Layer 3 of a small transformer language model trained on English Wikipedia (8 layers, counted from 0, width 128).
A neuron adds its activation times its output weights to the MLP's output. To switch it off is to set its activation to zero at one token and run the rest of the model.
A neuron's activation on a vector x is SiLU(gate . x) times (in . x), where the dot is the dot product.

Input weights of the MLP neurons that the questions are about. A number n stands for n times 0.011.
n43 gate: 13 29 -31 10 -20 -20 27 29 7 -57 -36 4 -12 8 -20 -14 19 21 10 4 1 -12 -14 -4 -19 58 17 2 14 -12 -20 20 27 -16 -1 -55 23 46 -34 -8 32 45 -5 -40 9 -14 50 9 -28 40 13 -19 7 8 -46 42 47 8 13 -7 5 24 12 -18 0 -1 -12 9 25 -13 -23 1 12 26 -2 53 -22 -9 -18 -6 17 -14 -14 -15 43 -11 20 -5 19 14 34 30 2 14 5 17 -24 26 -47 26 33 -14 18 8 14 -19 14 -25 -2 0 -17 -2 1 21 13 22 -43 -26 28 -34 -47 -17 -72 20 6 -15 -4 15
n59 gate: -6 -7 25 -27 -6 3 33 10 -3 -20 -36 -11 9 -33 21 10 -4 6 15 -38 4 30 8 25 13 -10 51 -14 -27 -4 -28 33 40 8 23 12 5 -15 11 35 -5 -18 11 -5 18 24 -35 -11 -5 -14 24 -26 -4 -15 -1 12 -6 -8 2 17 15 -46 29 -15 -5 -27 12 12 -63 -9 -14 -21 -28 2 8 1 -22 3 -2 -1 6 -15 -42 39 36 -45 -3 -10 21 20 -10 4 7 -52 8 10 3 -23 -16 33 1 7 -26 -18 -11 16 10 -24 23 -26 -10 -4 4 16 35 21 -12 -6 -21 -11 2 -21 48 -1 -7 9 7 -15
n90 gate: -11 -16 13 14 -31 13 -28 -5 -22 -4 -29 -8 -35 3 -4 -19 -6 -9 -8 11 -18 -9 5 -8 13 -12 -12 26 -16 45 -25 -34 -2 -16 -15 18 -15 -6 -13 3 17 -4 14 -30 -17 -7 40 2 31 0 1 -32 -39 18 -44 -45 45 -31 6 -22 25 -21 45 6 17 15 -8 12 14 -14 3 -39 16 -32 -12 13 28 -30 9 28 4 31 33 -5 11 4 7 12 18 9 -34 36 -9 -22 -20 21 26 -25 -30 21 -1 1 -17 19 8 8 -38 -42 9 27 -14 -6 6 12 -4 -10 -8 13 4 -4 9 6 33 28 -10 -14 -19 -29
n106 gate: -5 -18 34 -9 15 8 -1 -42 48 -13 6 -9 -28 -2 -32 2 55 -1 -3 -3 14 19 -23 8 9 -38 -7 3 -39 34 12 15 16 -27 -16 35 3 -2 11 -1 52 30 21 -5 -25 -15 -4 0 13 17 40 14 12 -6 -14 28 14 12 -24 -10 -2 -7 10 -3 16 25 -13 -11 13 -23 34 -3 22 30 -27 32 10 8 25 -15 11 4 9 1 -51 -16 35 16 48 -15 0 5 13 16 -19 -8 15 3 8 2 -13 57 -33 13 -15 5 -15 -5 -1 24 22 27 12 38 -19 -2 7 54 14 -35 -17 -2 -17 -8 -26 -29 -33 7
n110 gate: -39 -6 -38 -37 55 -19 38 -3 -26 1 27 -10 5 21 -27 27 -23 27 -10 -9 -29 -9 33 -37 1 31 -24 -1 19 -12 17 -16 10 3 -22 15 -8 8 13 -14 21 11 5 -32 22 30 13 31 20 -11 -15 -16 41 -25 20 -26 -14 -44 -19 19 -4 -9 -29 47 3 -27 -14 -4 -19 36 -22 6 9 10 4 -7 13 -12 -37 -3 26 7 -14 61 1 7 32 -24 6 -53 30 -9 -11 3 26 -3 -29 4 -8 5 -17 -3 31 -39 24 -1 -16 15 25 -18 6 -29 22 -8 -23 9 -17 3 -40 -1 -21 -26 3 15 33 -27 7 -33
n131 gate: -61 -6 32 -12 -6 -32 -10 -16 -25 -11 -5 -18 -14 -2 -7 42 -10 -10 16 -24 12 1 25 23 -23 -47 3 42 -17 -35 12 31 -2 3 17 -22 1 13 -7 29 5 -16 6 -11 8 -23 -10 16 62 13 20 17 -11 -25 -27 -4 15 -3 -5 13 -40 -14 -16 -3 -6 -17 15 -4 4 21 -1 -22 -17 -4 -5 19 32 22 -29 10 -1 27 -7 -8 6 -14 2 5 -5 -27 -24 15 -24 35 -13 2 -43 -45 30 5 -17 14 -33 -3 9 -22 -18 7 30 49 -12 26 -9 -14 16 -12 5 38 56 39 -11 -2 35 0 30 -16 13 -28
n146 gate: -4 -3 7 -14 -10 -31 4 -27 17 -15 19 3 15 15 -26 17 -12 -29 -17 13 -16 2 -10 4 12 -31 35 -19 10 -21 13 2 -1 10 -10 56 17 -6 22 -24 36 27 -6 9 -19 6 32 -17 -11 12 -5 -41 5 -38 -17 15 29 6 -24 -26 12 -25 -14 22 -54 39 10 1 -8 -3 -10 -6 -6 40 -3 21 22 9 56 -6 21 28 -3 -28 13 -23 38 -22 -40 7 -1 -9 2 -16 -1 -26 29 -4 16 -8 0 5 48 -4 23 21 -3 -43 26 -21 3 1 6 -5 -25 27 3 -6 21 2 44 9 1 -40 9 -16 -19 7
n163 gate: 56 12 -19 -8 30 -11 32 -29 -21 -12 12 -3 -20 -20 -46 -24 -21 13 26 17 -24 -19 -16 8 8 -19 8 -30 -21 0 19 9 -9 -25 -26 31 -17 25 11 37 8 5 50 19 63 -3 -8 -4 33 4 -2 15 -1 -19 -5 -20 7 30 20 -1 3 0 -3 13 -30 45 16 -8 13 0 20 -7 -32 27 56 35 24 29 -29 -12 15 18 8 9 6 30 -5 -43 -11 12 26 -6 9 10 5 -26 5 -13 18 33 7 -5 -44 8 12 -19 -19 -32 21 3 -23 -4 25 27 28 -3 -30 8 6 9 7 -36 12 20 17 -2 9 -28
n43 in: -7 -9 15 -7 11 74 -8 -2 -18 -8 -4 -22 27 -38 22 20 -39 43 -50 -34 3 10 6 -18 22 18 8 -9 3 -3 29 -2 -1 33 -3 0 -28 18 -6 -18 48 13 -17 -24 4 -5 -9 0 1 23 9 -29 49 -14 24 16 13 8 -3 -12 -2 6 -24 15 -52 -16 27 55 -44 41 5 -13 -30 -42 10 18 20 8 -3 -20 36 -19 -29 36 -36 -14 8 -14 11 2 -1 4 3 -9 18 -45 8 -26 -15 -26 -16 -24 -25 6 -6 49 -36 24 21 1 15 -10 -18 -3 0 -4 0 -34 -4 -18 19 -13 -24 29 -22 -7 -24 -11
n59 in: 14 -3 30 -7 -12 -5 7 23 -30 22 23 -30 9 5 5 11 22 16 -2 27 26 21 -21 42 31 -10 7 -12 -21 -19 0 18 24 -13 40 3 -1 -64 14 -8 11 -9 -20 1 -3 18 9 4 -1 4 1 -4 19 14 -7 35 -14 38 12 36 -19 15 28 -18 8 13 57 4 -8 -11 10 -3 -32 -12 -7 11 -2 -32 -12 36 28 10 -47 0 -1 -29 -9 -7 -27 -4 5 10 -14 -34 -29 -26 0 8 -20 22 1 23 -10 -10 -27 0 43 10 46 11 49 -14 -34 -44 24 -1 7 -4 -27 24 2 -32 1 51 -19 14 5 38
n90 in: -14 -6 -59 -14 -32 9 22 22 26 -2 4 -10 -2 2 34 39 -9 -37 5 -5 25 -4 -21 -6 11 -4 -5 -13 -3 -28 5 4 9 8 -4 8 -18 22 -18 -3 5 30 -46 23 36 27 -13 -6 -7 30 31 35 55 -38 36 3 -4 50 27 -19 6 24 3 31 -5 5 18 27 1 46 12 16 22 9 17 33 10 20 -1 -47 17 -21 48 8 3 7 11 -13 35 -10 -25 -53 -10 39 25 -55 9 -17 -17 -53 1 8 19 23 14 -16 37 1 -31 6 15 -6 -5 18 -28 19 26 13 -8 14 8 13 -36 -32 3 8 13 7
n106 in: 31 45 -25 9 -35 39 -4 -2 36 18 21 -16 36 -42 -4 -10 -3 -32 17 30 -21 20 -40 47 -32 -14 13 -14 -20 9 -12 4 7 4 1 50 -4 -38 34 20 19 27 4 10 -6 -10 3 -10 40 -27 -18 4 1 -13 -12 6 0 22 24 -38 -20 -9 -12 -18 4 -16 -14 37 3 -11 14 37 17 19 24 8 32 11 15 29 -17 -8 90 14 -4 22 4 -25 -33 -1 37 12 22 29 -1 9 12 -36 -3 -6 14 35 26 -16 22 17 -7 10 -7 28 26 14 -11 -7 37 8 -12 24 31 54 -7 6 -50 1 -20 22 -38 -50
n110 in: 10 -13 17 1 28 -12 -15 0 23 -26 16 34 12 -1 1 -65 -37 6 5 -29 -8 -16 -35 -7 -38 15 -6 4 -9 -23 -4 -34 57 16 6 6 22 -1 12 -31 -25 16 15 12 13 14 -14 -1 -12 43 -25 7 14 6 -21 -28 1 -6 14 -21 -12 3 -11 -3 -9 10 18 -7 -8 -28 17 3 28 -4 39 -35 -7 -21 -9 -36 0 -13 -16 28 7 13 -3 -23 18 -25 22 -19 -13 -25 26 32 -3 15 -50 13 12 -26 -14 21 -11 3 19 18 13 8 -40 8 14 -34 -12 1 -16 -17 13 4 15 -19 -53 7 -19 22 56 18
n131 in: 33 25 1 -3 19 -11 8 -1 -5 -3 -5 -34 1 18 -4 -57 -19 30 -22 7 -31 -13 -18 -19 12 32 -27 -20 -1 1 -1 37 24 12 -3 -12 -16 -2 -31 -37 36 -16 1 52 -14 -3 24 9 -27 -8 4 33 -5 -38 24 6 16 -50 -19 4 -14 26 17 -21 -36 -20 -7 -47 -13 -25 17 21 -21 -14 5 -3 -1 26 26 30 9 0 3 19 12 -5 -4 -10 -3 26 -7 -8 -1 -33 -23 1 19 24 1 13 -46 -5 -22 -20 11 -26 30 -12 11 -52 25 11 -19 -2 -45 -28 -3 -35 -22 -15 40 -40 -26 12 27 -28 -22 9
n146 in: 17 -8 16 14 -5 1 27 -9 37 -44 18 19 -14 -36 -25 8 0 17 -43 -41 -38 -33 10 20 25 27 -23 -3 -12 -15 9 -15 -23 -16 -17 3 -6 -2 4 0 26 24 -9 -23 -19 -5 11 -22 -21 27 23 -22 13 9 -23 21 35 -34 -6 -14 6 -9 -17 -5 -10 -6 -5 -15 65 28 11 -20 31 49 29 -20 27 -21 -4 37 50 8 18 -3 23 20 12 -1 -48 1 -1 17 0 31 33 -3 -17 30 -4 -6 0 2 -15 3 10 25 -1 22 -29 -22 3 18 5 17 -31 -17 -12 -7 -22 -23 10 -19 -15 -13 31 4 -8 -1
n163 in: 17 14 18 28 6 10 -1 16 13 -47 -6 48 14 19 5 3 -14 18 -13 11 26 32 39 -5 -6 4 17 -3 10 17 16 23 -6 25 5 -31 -29 -1 33 12 -32 -1 -4 13 8 -22 18 -33 11 -41 -46 4 -22 17 23 21 5 9 -28 5 -18 28 37 34 10 -8 13 -20 20 -26 -17 -36 -15 3 43 45 30 -40 -30 -2 4 -5 -1 8 25 28 -6 16 -34 44 -28 28 -16 -1 -26 -23 26 -28 -6 -2 -1 20 -9 3 -17 -13 -7 35 0 24 -7 21 41 14 -38 25 10 10 7 -10 -23 -7 20 28 -35 -17 -24 4

Output weights of the MLP neurons that the questions are about. A number n stands for n times 0.0053.
n43: 16 -13 46 -18 11 28 -49 47 37 29 31 -32 -33 29 20 -36 -15 -9 6 47 6 2 4 -23 -42 17 -53 10 13 47 24 8 -33 31 8 18 2 -6 31 16 -21 -55 -25 7 21 41 0 -26 -1 -29 -36 -18 -43 64 -18 22 12 17 11 17 14 5 14 -5 57 17 -2 19 26 -4 39 -87 4 -48 2 4 0 26 20 36 -1 -24 2 -20 -13 41 -24 -1 -1 17 -18 11 -35 1 13 21 36 -43 -19 14 -67 40 22 -2 -37 -12 21 -51 -28 48 -20 -56 39 -2 95 -4 34 9 -11 -16 16 45 -12 -30 22 10 -11 15
n59: 2 -19 52 -23 10 50 -25 60 -79 8 -24 -30 -11 0 24 -60 37 -43 9 30 -38 -35 19 -20 -5 37 -8 -9 -21 45 -22 10 -45 -12 -10 3 -41 3 48 26 50 30 8 42 -49 -27 -33 43 24 40 -28 -27 -20 10 48 18 13 2 7 -33 54 -20 27 31 -71 36 -67 8 -19 -4 -16 3 -35 18 3 -5 68 4 -36 -20 0 20 32 19 -10 9 7 -14 9 -17 37 5 -5 11 4 10 -15 61 6 -35 49 53 -31 8 36 40 11 -40 -6 -14 11 -24 -10 -21 31 19 53 -71 0 12 32 12 -23 1 12 23 31 9
n90: 11 -40 -42 -40 -31 -44 -18 -34 2 44 12 -8 12 35 33 -15 -49 46 -7 -30 -2 -27 53 -14 42 -57 -36 27 -14 16 -4 3 13 -21 37 48 29 13 -31 -46 29 -13 7 -23 -30 49 31 -58 -59 8 -29 -17 32 1 53 -11 32 53 58 27 40 -7 10 9 21 31 -12 -25 -43 -13 -2 13 -4 15 84 40 -43 -7 -56 -22 13 13 2 -2 20 1 -20 -47 32 -55 15 28 22 49 15 4 13 6 -30 2 16 -32 25 24 26 -47 59 43 25 65 -2 4 5 1 5 -28 33 14 -1 -24 32 -31 40 -24 -56 -33 -45 -28
n106: 33 -32 78 51 67 45 -30 -27 4 7 -10 -2 -11 -6 21 -24 45 -4 17 30 -9 18 2 5 62 34 1 -5 -27 5 -12 -14 47 71 40 -17 -6 4 -2 -35 38 35 3 -26 -21 55 -16 0 -43 46 -27 -50 28 -21 17 -7 -44 10 23 7 -19 12 -10 75 14 54 -47 12 26 -45 -42 16 13 -9 -30 -48 71 0 0 -13 0 -32 -2 68 -15 -30 59 9 29 -25 -59 22 -13 -6 61 -18 -5 11 44 -9 10 45 37 -27 -19 -2 -3 65 -19 -23 76 -72 23 -29 50 -16 3 38 -30 -9 -4 39 -37 30 -28 1 59 -43
n110: -40 -11 -10 -31 22 4 -27 22 -39 -1 -25 41 -38 -78 -9 -31 -36 10 -3 -1 16 -69 48 37 38 5 -31 -48 13 41 47 -3 32 5 63 -24 -22 53 -29 21 32 9 6 4 38 -30 -21 29 -5 -15 46 28 -26 -47 32 24 -28 -30 -5 5 27 -29 -25 -31 -54 -31 -23 5 -16 3 31 -14 12 -22 -29 24 18 -28 22 1 32 -16 -7 -35 -14 30 18 -23 40 -6 -14 -65 13 -41 -49 -6 15 55 -31 -28 -13 -11 24 -76 3 -4 -18 -8 24 -16 -4 75 8 -1 -7 -27 -35 28 18 -6 -11 -36 28 -20 -11 -32 -25 -43
n131: -45 -4 69 48 -6 28 -54 -46 19 9 -10 -8 24 12 -13 32 80 -6 77 -24 42 -66 -5 39 8 7 1 34 21 23 -16 -54 0 6 -30 -37 16 8 -28 22 36 3 5 -24 -12 -36 -33 36 -16 1 -40 -7 22 60 21 -36 -32 -18 57 -2 -27 15 33 58 -22 0 8 8 -32 47 -11 16 -63 -60 20 15 -23 13 -73 -27 -26 -28 -1 -8 6 8 54 49 -17 29 -13 -25 -2 34 -17 58 14 9 21 -19 -10 -35 2 33 9 29 -2 5 -44 -25 5 -46 8 -14 13 -49 -26 2 11 -15 -13 -8 5 6 38 38 7 -6
n146: -22 -10 -34 -34 -6 -4 -29 16 14 46 9 11 -50 -56 -47 20 24 45 39 50 -37 16 -23 9 20 0 -17 -6 1 -82 6 67 -15 29 33 -70 32 0 8 -39 -20 14 31 17 -20 -33 -21 -34 -20 -6 -32 -29 10 31 16 -36 4 35 13 -14 -13 -46 -44 -19 -14 -30 -44 38 -11 -34 -23 -21 7 -33 -6 -30 -24 -9 -6 -2 5 2 -7 -31 -43 6 13 -47 17 66 -39 2 -22 0 -28 -1 50 7 1 -8 44 -11 -9 0 -50 -31 -22 -51 13 8 24 -14 -24 15 -15 -32 -32 -54 -45 20 19 3 -34 38 -14 -27 -49 2
n163: 3 -36 -25 -31 -28 86 -39 -24 34 43 29 60 36 39 7 14 -10 -4 -42 -27 -18 -19 31 20 -15 -75 5 4 -36 -20 -56 -17 30 -78 9 -3 62 -59 76 7 -17 36 10 21 8 -1 -26 41 23 48 1 -34 65 15 19 -6 8 -53 -12 8 -12 -13 44 15 19 27 -1 23 11 -6 25 2 -56 -21 -5 5 -52 11 13 46 41 40 -37 -39 13 14 -25 -24 -15 31 65 42 -4 -54 2 -7 8 -28 -33 -4 30 -17 -33 5 17 -22 -15 -44 -53 -1 33 -34 34 -85 -6 1 -26 -8 -15 -14 -24 -8 -3 -21 -10 -20 -40 -4

Each question names a token from some text and the token that comes next. It shows the vector x that enters the MLP there. A number n stands for n times 0.031.

Then comes g, the gradient of the next token's log-probability with respect to the MLP's output, scaled to length 1. A neuron's effect is roughly proportional to its activation times (output weights . g). A number n stands for n times 0.004.

":", then "2"
x: -6 -20 -6 -5 -4 -14 -10 17 -18 11 -5 -4 -20 -27 34 24 6 -7 -10 11 4 -22 -9 -11 -2 24 -5 -28 -15 5 -29 37 -15 -23 1 -11 23 16 19 -34 7 -3 16 -17 -15 7 14 -3 -2 -7 6 39 -21 8 13 18 18 -11 4 17 -14 4 4 -28 24 -26 16 -53 8 -10 -13 15 18 27 -12 31 43 26 -9 7 -17 7 -25 -4 -2 31 16 7 10 22 0 -20 -38 14 22 -3 30 24 8 -5 52 -9 7 -10 17 30 -2 43 11 -7 -14 5 11 -10 -5 -9 24 -4 -3 -11 10 -7 -41 16 21 13 24 -10
g: 21 -14 12 -28 7 19 26 20 5 -2 10 9 -30 -5 -9 5 -8 -7 35 61 -12 -13 1 -22 29 12 13 39 10 -10 -34 30 7 -32 5 0 21 16 11 4 33 -5 14 -17 -28 10 68 -23 -17 9 -11 -8 -29 21 10 -1 -1 -13 -34 -6 17 37 44 -6 19 5 -5 33 -12 29 -40 -36 1 33 -15 25 -21 9 -46 -9 11 16 23 18 -14 -49 -5 -23 -15 -9 18 19 -4 3 9 -11 43 -16 15 27 14 -29 2 16 -20 -16 -15 -9 -7 17 -20 -45 -22 -27 -10 -34 -16 6 -4 11 0 26 -50 -10 7 18 -20 -3
Which neuron, switched off, raises the next token's probability most? n43

" A", then "re"
x: -15 -11 -7 -5 -5 -5 0 8 -45 -9 11 -3 -12 -49 20 14 0 47 -26 11 10 -9 -13 16 -15 7 16 12 0 27 -8 14 -18 -14 14 8 21 -10 -14 -33 -21 19 8 10 10 0 -6 1 -15 -11 1 -8 -16 -13 0 15 19 -7 16 -15 1 0 2 -30 26 -4 -8 -66 9 12 8 -14 -20 29 5 -4 27 10 23 -45 -21 6 -27 14 -33 23 28 1 3 -9 20 1 -42 -5 10 -28 32 16 -1 -13 5 -13 18 -45 2 -3 24 26 5 -11 -10 -29 41 -11 -9 -1 7 -16 4 -20 35 0 3 8 0 16 6 -27
g: 16 12 14 24 -6 -1 -26 9 -4 11 -10 -10 -26 4 35 -18 27 21 18 1 18 -5 29 -16 -18 43 5 -10 19 22 72 -11 4 -14 -46 -20 51 -12 -7 5 12 -5 0 33 30 -10 -22 7 8 32 7 30 3 -3 49 -5 -37 8 23 -11 18 -19 17 -3 22 -14 -35 6 40 -34 4 -4 17 -9 -14 15 18 52 23 2 -33 -12 1 17 -18 23 6 -1 -15 10 -31 -38 12 -22 -2 6 -43 6 -2 19 9 -15 -19 11 14 18 26 -3 -19 5 -32 19 -15 41 28 20 -53 23 11 13 -8 18 -20 -41 -10 15 8 14
Which neuron, switched off, lowers the next token's probability most? n110

"om", then "e"
x: -15 -31 -9 -38 -19 5 -18 1 -32 -31 37 28 0 -27 17 12 -9 7 -17 5 12 6 -21 17 -17 13 45 -17 -9 -20 -22 14 3 -31 -5 -27 -16 -28 10 -10 -10 3 -8 -39 -17 -21 -31 37 -4 -11 -1 16 7 -3 3 10 -2 16 17 8 -35 -13 15 -46 -13 -30 -3 -14 24 3 -12 -2 28 0 -9 -25 41 2 -16 -15 -3 0 -15 -21 -30 24 7 7 10 -1 -9 -4 -44 39 50 -6 15 -4 6 -9 -16 6 -7 -20 -27 2 -13 30 21 -6 -1 -34 29 7 -33 -10 14 1 16 21 11 3 16 15 -36 -20 22 1
g: 14 -41 -34 -24 -3 0 11 -6 -1 15 -3 9 -19 -7 -26 27 -20 8 -38 22 19 -15 -10 -18 -26 -17 -9 -18 13 32 -12 -44 -55 -23 -46 5 -46 3 10 0 13 6 10 1 2 0 48 23 -17 -15 -10 6 1 31 27 -18 -18 -35 4 -7 12 -9 9 -20 -7 -17 -1 -28 -45 -19 -9 9 23 12 2 15 -5 23 -36 27 17 -2 -28 -7 26 -3 2 -50 -37 -9 26 -24 -15 -53 -24 -46 10 -25 6 23 22 -18 32 -8 -18 -13 -3 17 17 48 42 5 24 7 -29 14 17 5 -30 -15 2 -15 -14 -6 10 -4 23 -8
Which neuron, switched off, lowers the next token's probability most? n131

"-", then "o"
x: -17 -12 -20 -5 -26 34 0 -16 -27 -5 -8 15 -3 -25 50 7 14 -4 11 39 34 -25 9 10 7 3 26 5 -12 38 5 27 -31 -23 25 -2 4 -4 4 12 22 17 -11 -11 -29 7 -34 -1 -18 -3 -17 39 -9 20 10 35 23 3 14 -31 16 -13 -9 -10 5 -21 65 -34 -3 -6 31 1 4 43 -20 -5 25 -17 -12 -38 -24 4 11 9 -15 9 14 -24 13 10 -18 -17 -34 -2 7 -18 26 -27 8 -20 -39 6 7 -16 45 2 -31 23 -20 3 -28 -7 -12 -23 -6 -12 24 -1 18 7 13 -2 -1 -30 -2 9 -1 -26
g: 19 40 19 -6 -37 5 -27 30 41 4 -6 -56 39 -25 -4 9 -10 -10 -4 1 -10 14 -22 -6 17 8 -8 3 12 11 14 -25 -2 -33 -26 -4 -20 -23 -33 6 -15 7 3 23 9 10 -6 -7 15 -12 53 -41 7 -6 3 -4 0 -6 10 -7 13 -17 8 25 -3 -29 25 21 -19 0 0 -35 -39 -21 -13 16 -14 14 33 -10 47 8 -2 39 -4 14 -40 19 -7 9 20 9 57 -14 5 6 32 -40 33 -29 -11 47 29 -24 6 -13 -20 -39 -24 12 3 -12 4 -16 1 5 -6 26 -14 -23 -12 31 25 -30 -8 51 19 -3
Which neuron, switched off, raises the next token's probability most? n106

" The", then " f"
x: 4 -31 -19 4 -12 -7 -5 3 -32 -3 11 -12 -22 -58 -10 7 3 23 1 4 -2 -13 -8 13 2 12 5 11 3 30 -13 3 -24 -6 -1 -4 10 8 -1 10 3 31 23 17 -2 7 -15 -5 0 0 -22 -12 -18 5 10 6 18 -2 11 2 18 -26 -7 -30 18 26 1 -49 8 10 -14 8 20 12 4 10 51 7 43 -16 -12 -10 -18 -3 -17 1 13 2 31 1 39 -18 -9 -10 -8 -36 -12 19 15 -33 8 -1 -22 -10 29 45 -1 35 8 0 1 -11 15 0 10 17 12 -2 5 8 40 -31 16 0 10 -15 26 -18
g: 2 51 -14 28 -25 -35 11 0 -34 -7 -19 7 -33 20 15 -23 -21 -4 2 -31 -6 -11 17 10 -6 -18 1 -31 -3 -31 -2 14 -3 -53 4 9 8 6 -43 -16 4 -17 -7 -27 2 -7 11 -10 -9 -16 -6 -1 16 -11 -32 5 -15 6 25 -15 11 -1 -5 -9 11 30 -7 36 -39 28 13 44 17 11 34 -4 1 8 28 -9 -16 -7 1 -15 2 17 -35 0 16 0 45 -31 -3 -17 -4 -14 9 88 -16 16 -39 19 -33 -51 -10 -4 42 7 20 26 -9 6 -11 -46 -15 -25 22 -11 -25 -17 -8 -7 10 -5 -25 -3 39 8
Which neuron, switched off, lowers the next token's probability most? n163

"ich", then "a"
x: -18 2 -20 -14 -31 29 -45 10 -18 14 -29 0 9 -56 -10 24 0 4 -10 10 1 8 -20 13 8 10 -11 1 -16 15 30 22 25 5 -3 17 -8 -25 32 -12 13 21 -2 -31 -18 -5 -28 16 -4 -21 0 4 31 13 -11 8 52 11 -2 19 -19 -7 6 -32 -2 16 -18 -15 -1 -19 12 -14 21 -6 -12 -8 47 14 22 -15 -16 -21 6 -2 0 9 31 9 26 7 -7 -8 0 20 1 1 20 3 0 -29 34 3 13 -24 21 -1 9 41 8 -18 8 -11 11 5 -30 18 23 13 15 -38 8 0 -18 -8 -46 22 -4 -29
g: -14 36 -20 -12 -25 -9 -1 9 -15 4 10 -62 33 -27 -6 5 9 28 12 58 28 -38 -12 -15 19 -5 -13 -50 -18 50 1 1 -34 30 -13 -26 -7 24 -1 10 32 -16 5 12 14 -50 6 -9 -2 6 -23 -4 -2 21 42 -12 4 -34 3 17 -4 -56 1 17 16 14 27 2 49 -17 12 19 39 -14 -8 27 8 -17 21 -11 -10 18 -22 -12 1 -16 8 4 10 -22 -9 10 -3 -42 13 -17 0 5 20 -14 11 35 -33 -4 -15 0 -13 -3 -13 10 -9 -27 -28 -3 7 -7 5 11 -20 -28 -1 -50 -2 16 -1 51 21 9
Which neuron, switched off, lowers the next token's probability most? n106

"ing", then " a"
x: 3 2 -52 -9 -19 -3 -18 -9 0 -36 -14 -17 -6 -9 0 3 10 -15 19 9 7 -17 0 -2 -30 -5 6 -32 -46 -12 -30 4 -14 -2 19 3 -24 17 -16 -6 -2 2 15 3 -24 -5 -27 19 0 -11 -14 -4 -19 8 -29 6 59 13 42 20 -37 -54 -13 -7 -8 15 33 -6 8 -1 -4 1 -34 28 14 4 38 30 10 -56 -45 4 -10 -19 8 6 -6 -17 10 -26 7 7 -20 -4 -17 3 -18 20 17 27 -16 -8 1 -13 7 17 -45 -31 -7 -12 -3 -22 15 9 -27 -2 15 -32 -41 -7 -12 10 17 -5 5 14 24 -31
g: 6 -7 16 -40 14 -37 4 22 -4 22 16 -29 -37 -3 5 -11 10 -10 56 36 -15 1 -8 3 -20 -21 29 -13 -15 3 -28 -17 18 -18 14 -23 -20 -12 12 6 -16 32 -2 -33 -10 33 -14 26 -1 17 -21 12 -28 5 52 -49 5 39 -6 -3 -31 -16 13 17 -17 30 -4 6 9 -26 30 22 4 13 -32 -13 -10 7 -18 8 -11 -14 19 10 -26 25 -9 13 11 -38 -24 -21 5 -25 54 41 -25 -30 14 -17 22 59 -14 11 24 -20 19 -4 -38 9 -49 -13 -23 7 -6 10 -11 15 1 -11 14 -35 8 -9 6 29 -5 -10
Which neuron, switched off, lowers the next token's probability most? n163

" the", then " l"
x: 2 -14 -9 -10 -5 7 5 -1 -26 -13 29 -18 -18 -50 -1 12 2 3 -7 7 -6 -17 -6 25 -13 26 10 12 8 17 -23 8 -20 -8 16 5 4 3 -4 12 8 10 9 -2 2 3 -13 6 -32 12 -12 -5 -20 9 -5 1 19 5 14 -1 16 -28 -4 -19 12 0 -3 -49 11 0 -5 4 4 10 2 2 55 -1 42 -28 -20 -2 -10 -6 -10 -1 11 0 28 -1 40 -16 -27 -24 -10 -28 -17 10 22 -37 0 3 -17 -13 15 43 -12 45 15 -19 8 8 11 -9 16 3 18 -1 2 11 33 -38 23 2 13 -2 15 0
g: -6 -3 4 -6 -4 -12 47 -20 -28 2 36 -7 -16 19 -14 -8 -34 -20 37 -1 -25 -5 34 -7 23 28 -6 12 14 20 42 7 29 -6 -16 50 -24 -5 1 -27 23 14 3 -24 -8 28 -36 1 -13 14 3 40 30 5 10 -13 12 30 20 -15 4 35 -5 3 -20 -3 -6 34 -10 28 37 49 -3 10 -40 -30 19 9 -7 -27 22 9 6 3 -8 20 38 20 -19 -8 7 17 -14 -26 -12 22 -35 22 -35 -13 -5 -3 -59 -48 -13 -11 -34 2 20 -7 -21 -10 -18 0 -4 -9 3 14 -28 46 -13 -25 -16 -1 0 46 3 3
Which neuron, switched off, lowers the next token's probability most? n163

",", then " wh"
x: 19 -5 2 1 8 -20 -14 -17 -23 2 2 -15 6 -22 12 25 -11 -16 -12 -15 0 -10 -4 21 -10 19 -7 16 2 -1 -2 24 -19 25 -5 -17 -5 7 -6 -29 -9 9 18 -1 -16 -29 -2 -28 -4 13 -11 14 -45 -11 13 27 22 11 1 12 -3 -21 -1 -15 9 -13 26 -49 -15 -2 15 -2 36 7 0 -9 53 12 12 -12 -10 -13 -32 -1 -7 37 6 3 5 9 -17 -5 -43 17 0 -6 -6 -15 -9 -41 16 14 15 13 15 33 14 37 2 2 12 10 20 -45 12 -12 36 -10 -1 -26 22 -2 -5 17 26 30 21 -12
g: 0 18 25 31 7 4 21 11 24 17 -24 15 21 -23 -23 14 8 -32 32 35 12 -38 42 -37 18 25 7 30 39 -18 21 19 -1 11 9 -15 19 -1 -28 -14 45 0 -19 -5 19 -5 9 -24 20 2 -4 7 -21 3 38 -5 42 -3 -12 -13 37 -5 -28 7 -20 24 -12 0 -30 -7 13 -27 -23 3 -8 17 28 -19 -40 -21 12 15 -37 8 -17 5 -22 21 -13 19 4 2 -15 11 1 21 34 -10 43 -35 -31 -12 -30 -1 6 -30 51 40 -13 1 19 -31 9 -30 -6 16 -18 15 16 -6 -12 36 -30 20 -25 27 -33 -19
Which neuron, switched off, lowers the next token's probability most? n131

"g", then "ul"
x: -12 -38 -20 -18 -20 -13 11 20 -19 -13 -12 -4 -12 -41 35 14 30 -1 -8 3 7 6 -21 16 9 29 -1 6 -6 43 -11 -9 -3 -30 -18 -7 -23 -28 -2 9 27 14 12 10 39 51 -12 30 21 -13 -9 -21 -11 18 14 10 1 3 18 7 -2 -36 6 -51 10 -15 22 -42 -1 -37 8 -15 8 28 -39 1 15 41 21 -15 5 -28 -38 11 -6 11 -21 16 36 25 -23 33 16 20 14 -13 9 37 7 -5 -11 16 -1 4 2 4 7 25 -5 -22 -26 10 -1 -40 -12 -12 10 -31 -31 -14 -10 18 -31 -4 -10 17 -14 -10
g: -25 39 -51 -26 6 -2 20 -15 -21 1 -12 52 13 -15 -10 4 -6 20 37 19 -27 1 -21 16 3 -17 -30 6 7 31 -2 4 -28 13 9 -1 -43 43 -17 -4 1 24 42 -13 -8 -1 31 12 9 -26 -19 7 -31 -20 -7 -20 -2 28 -10 -37 -11 -4 31 8 41 -46 4 28 -28 7 -11 -33 5 26 -10 41 -1 7 -12 1 15 -25 19 45 -3 10 22 4 1 -6 -9 35 -63 9 -21 2 -27 -7 8 17 -3 -18 28 -32 28 -9 0 0 -3 -27 1 -36 7 -8 -29 19 -17 -21 -13 -14 42 35 -9 -10 4 22 -7 20
Which neuron, switched off, lowers the next token's probability most? n106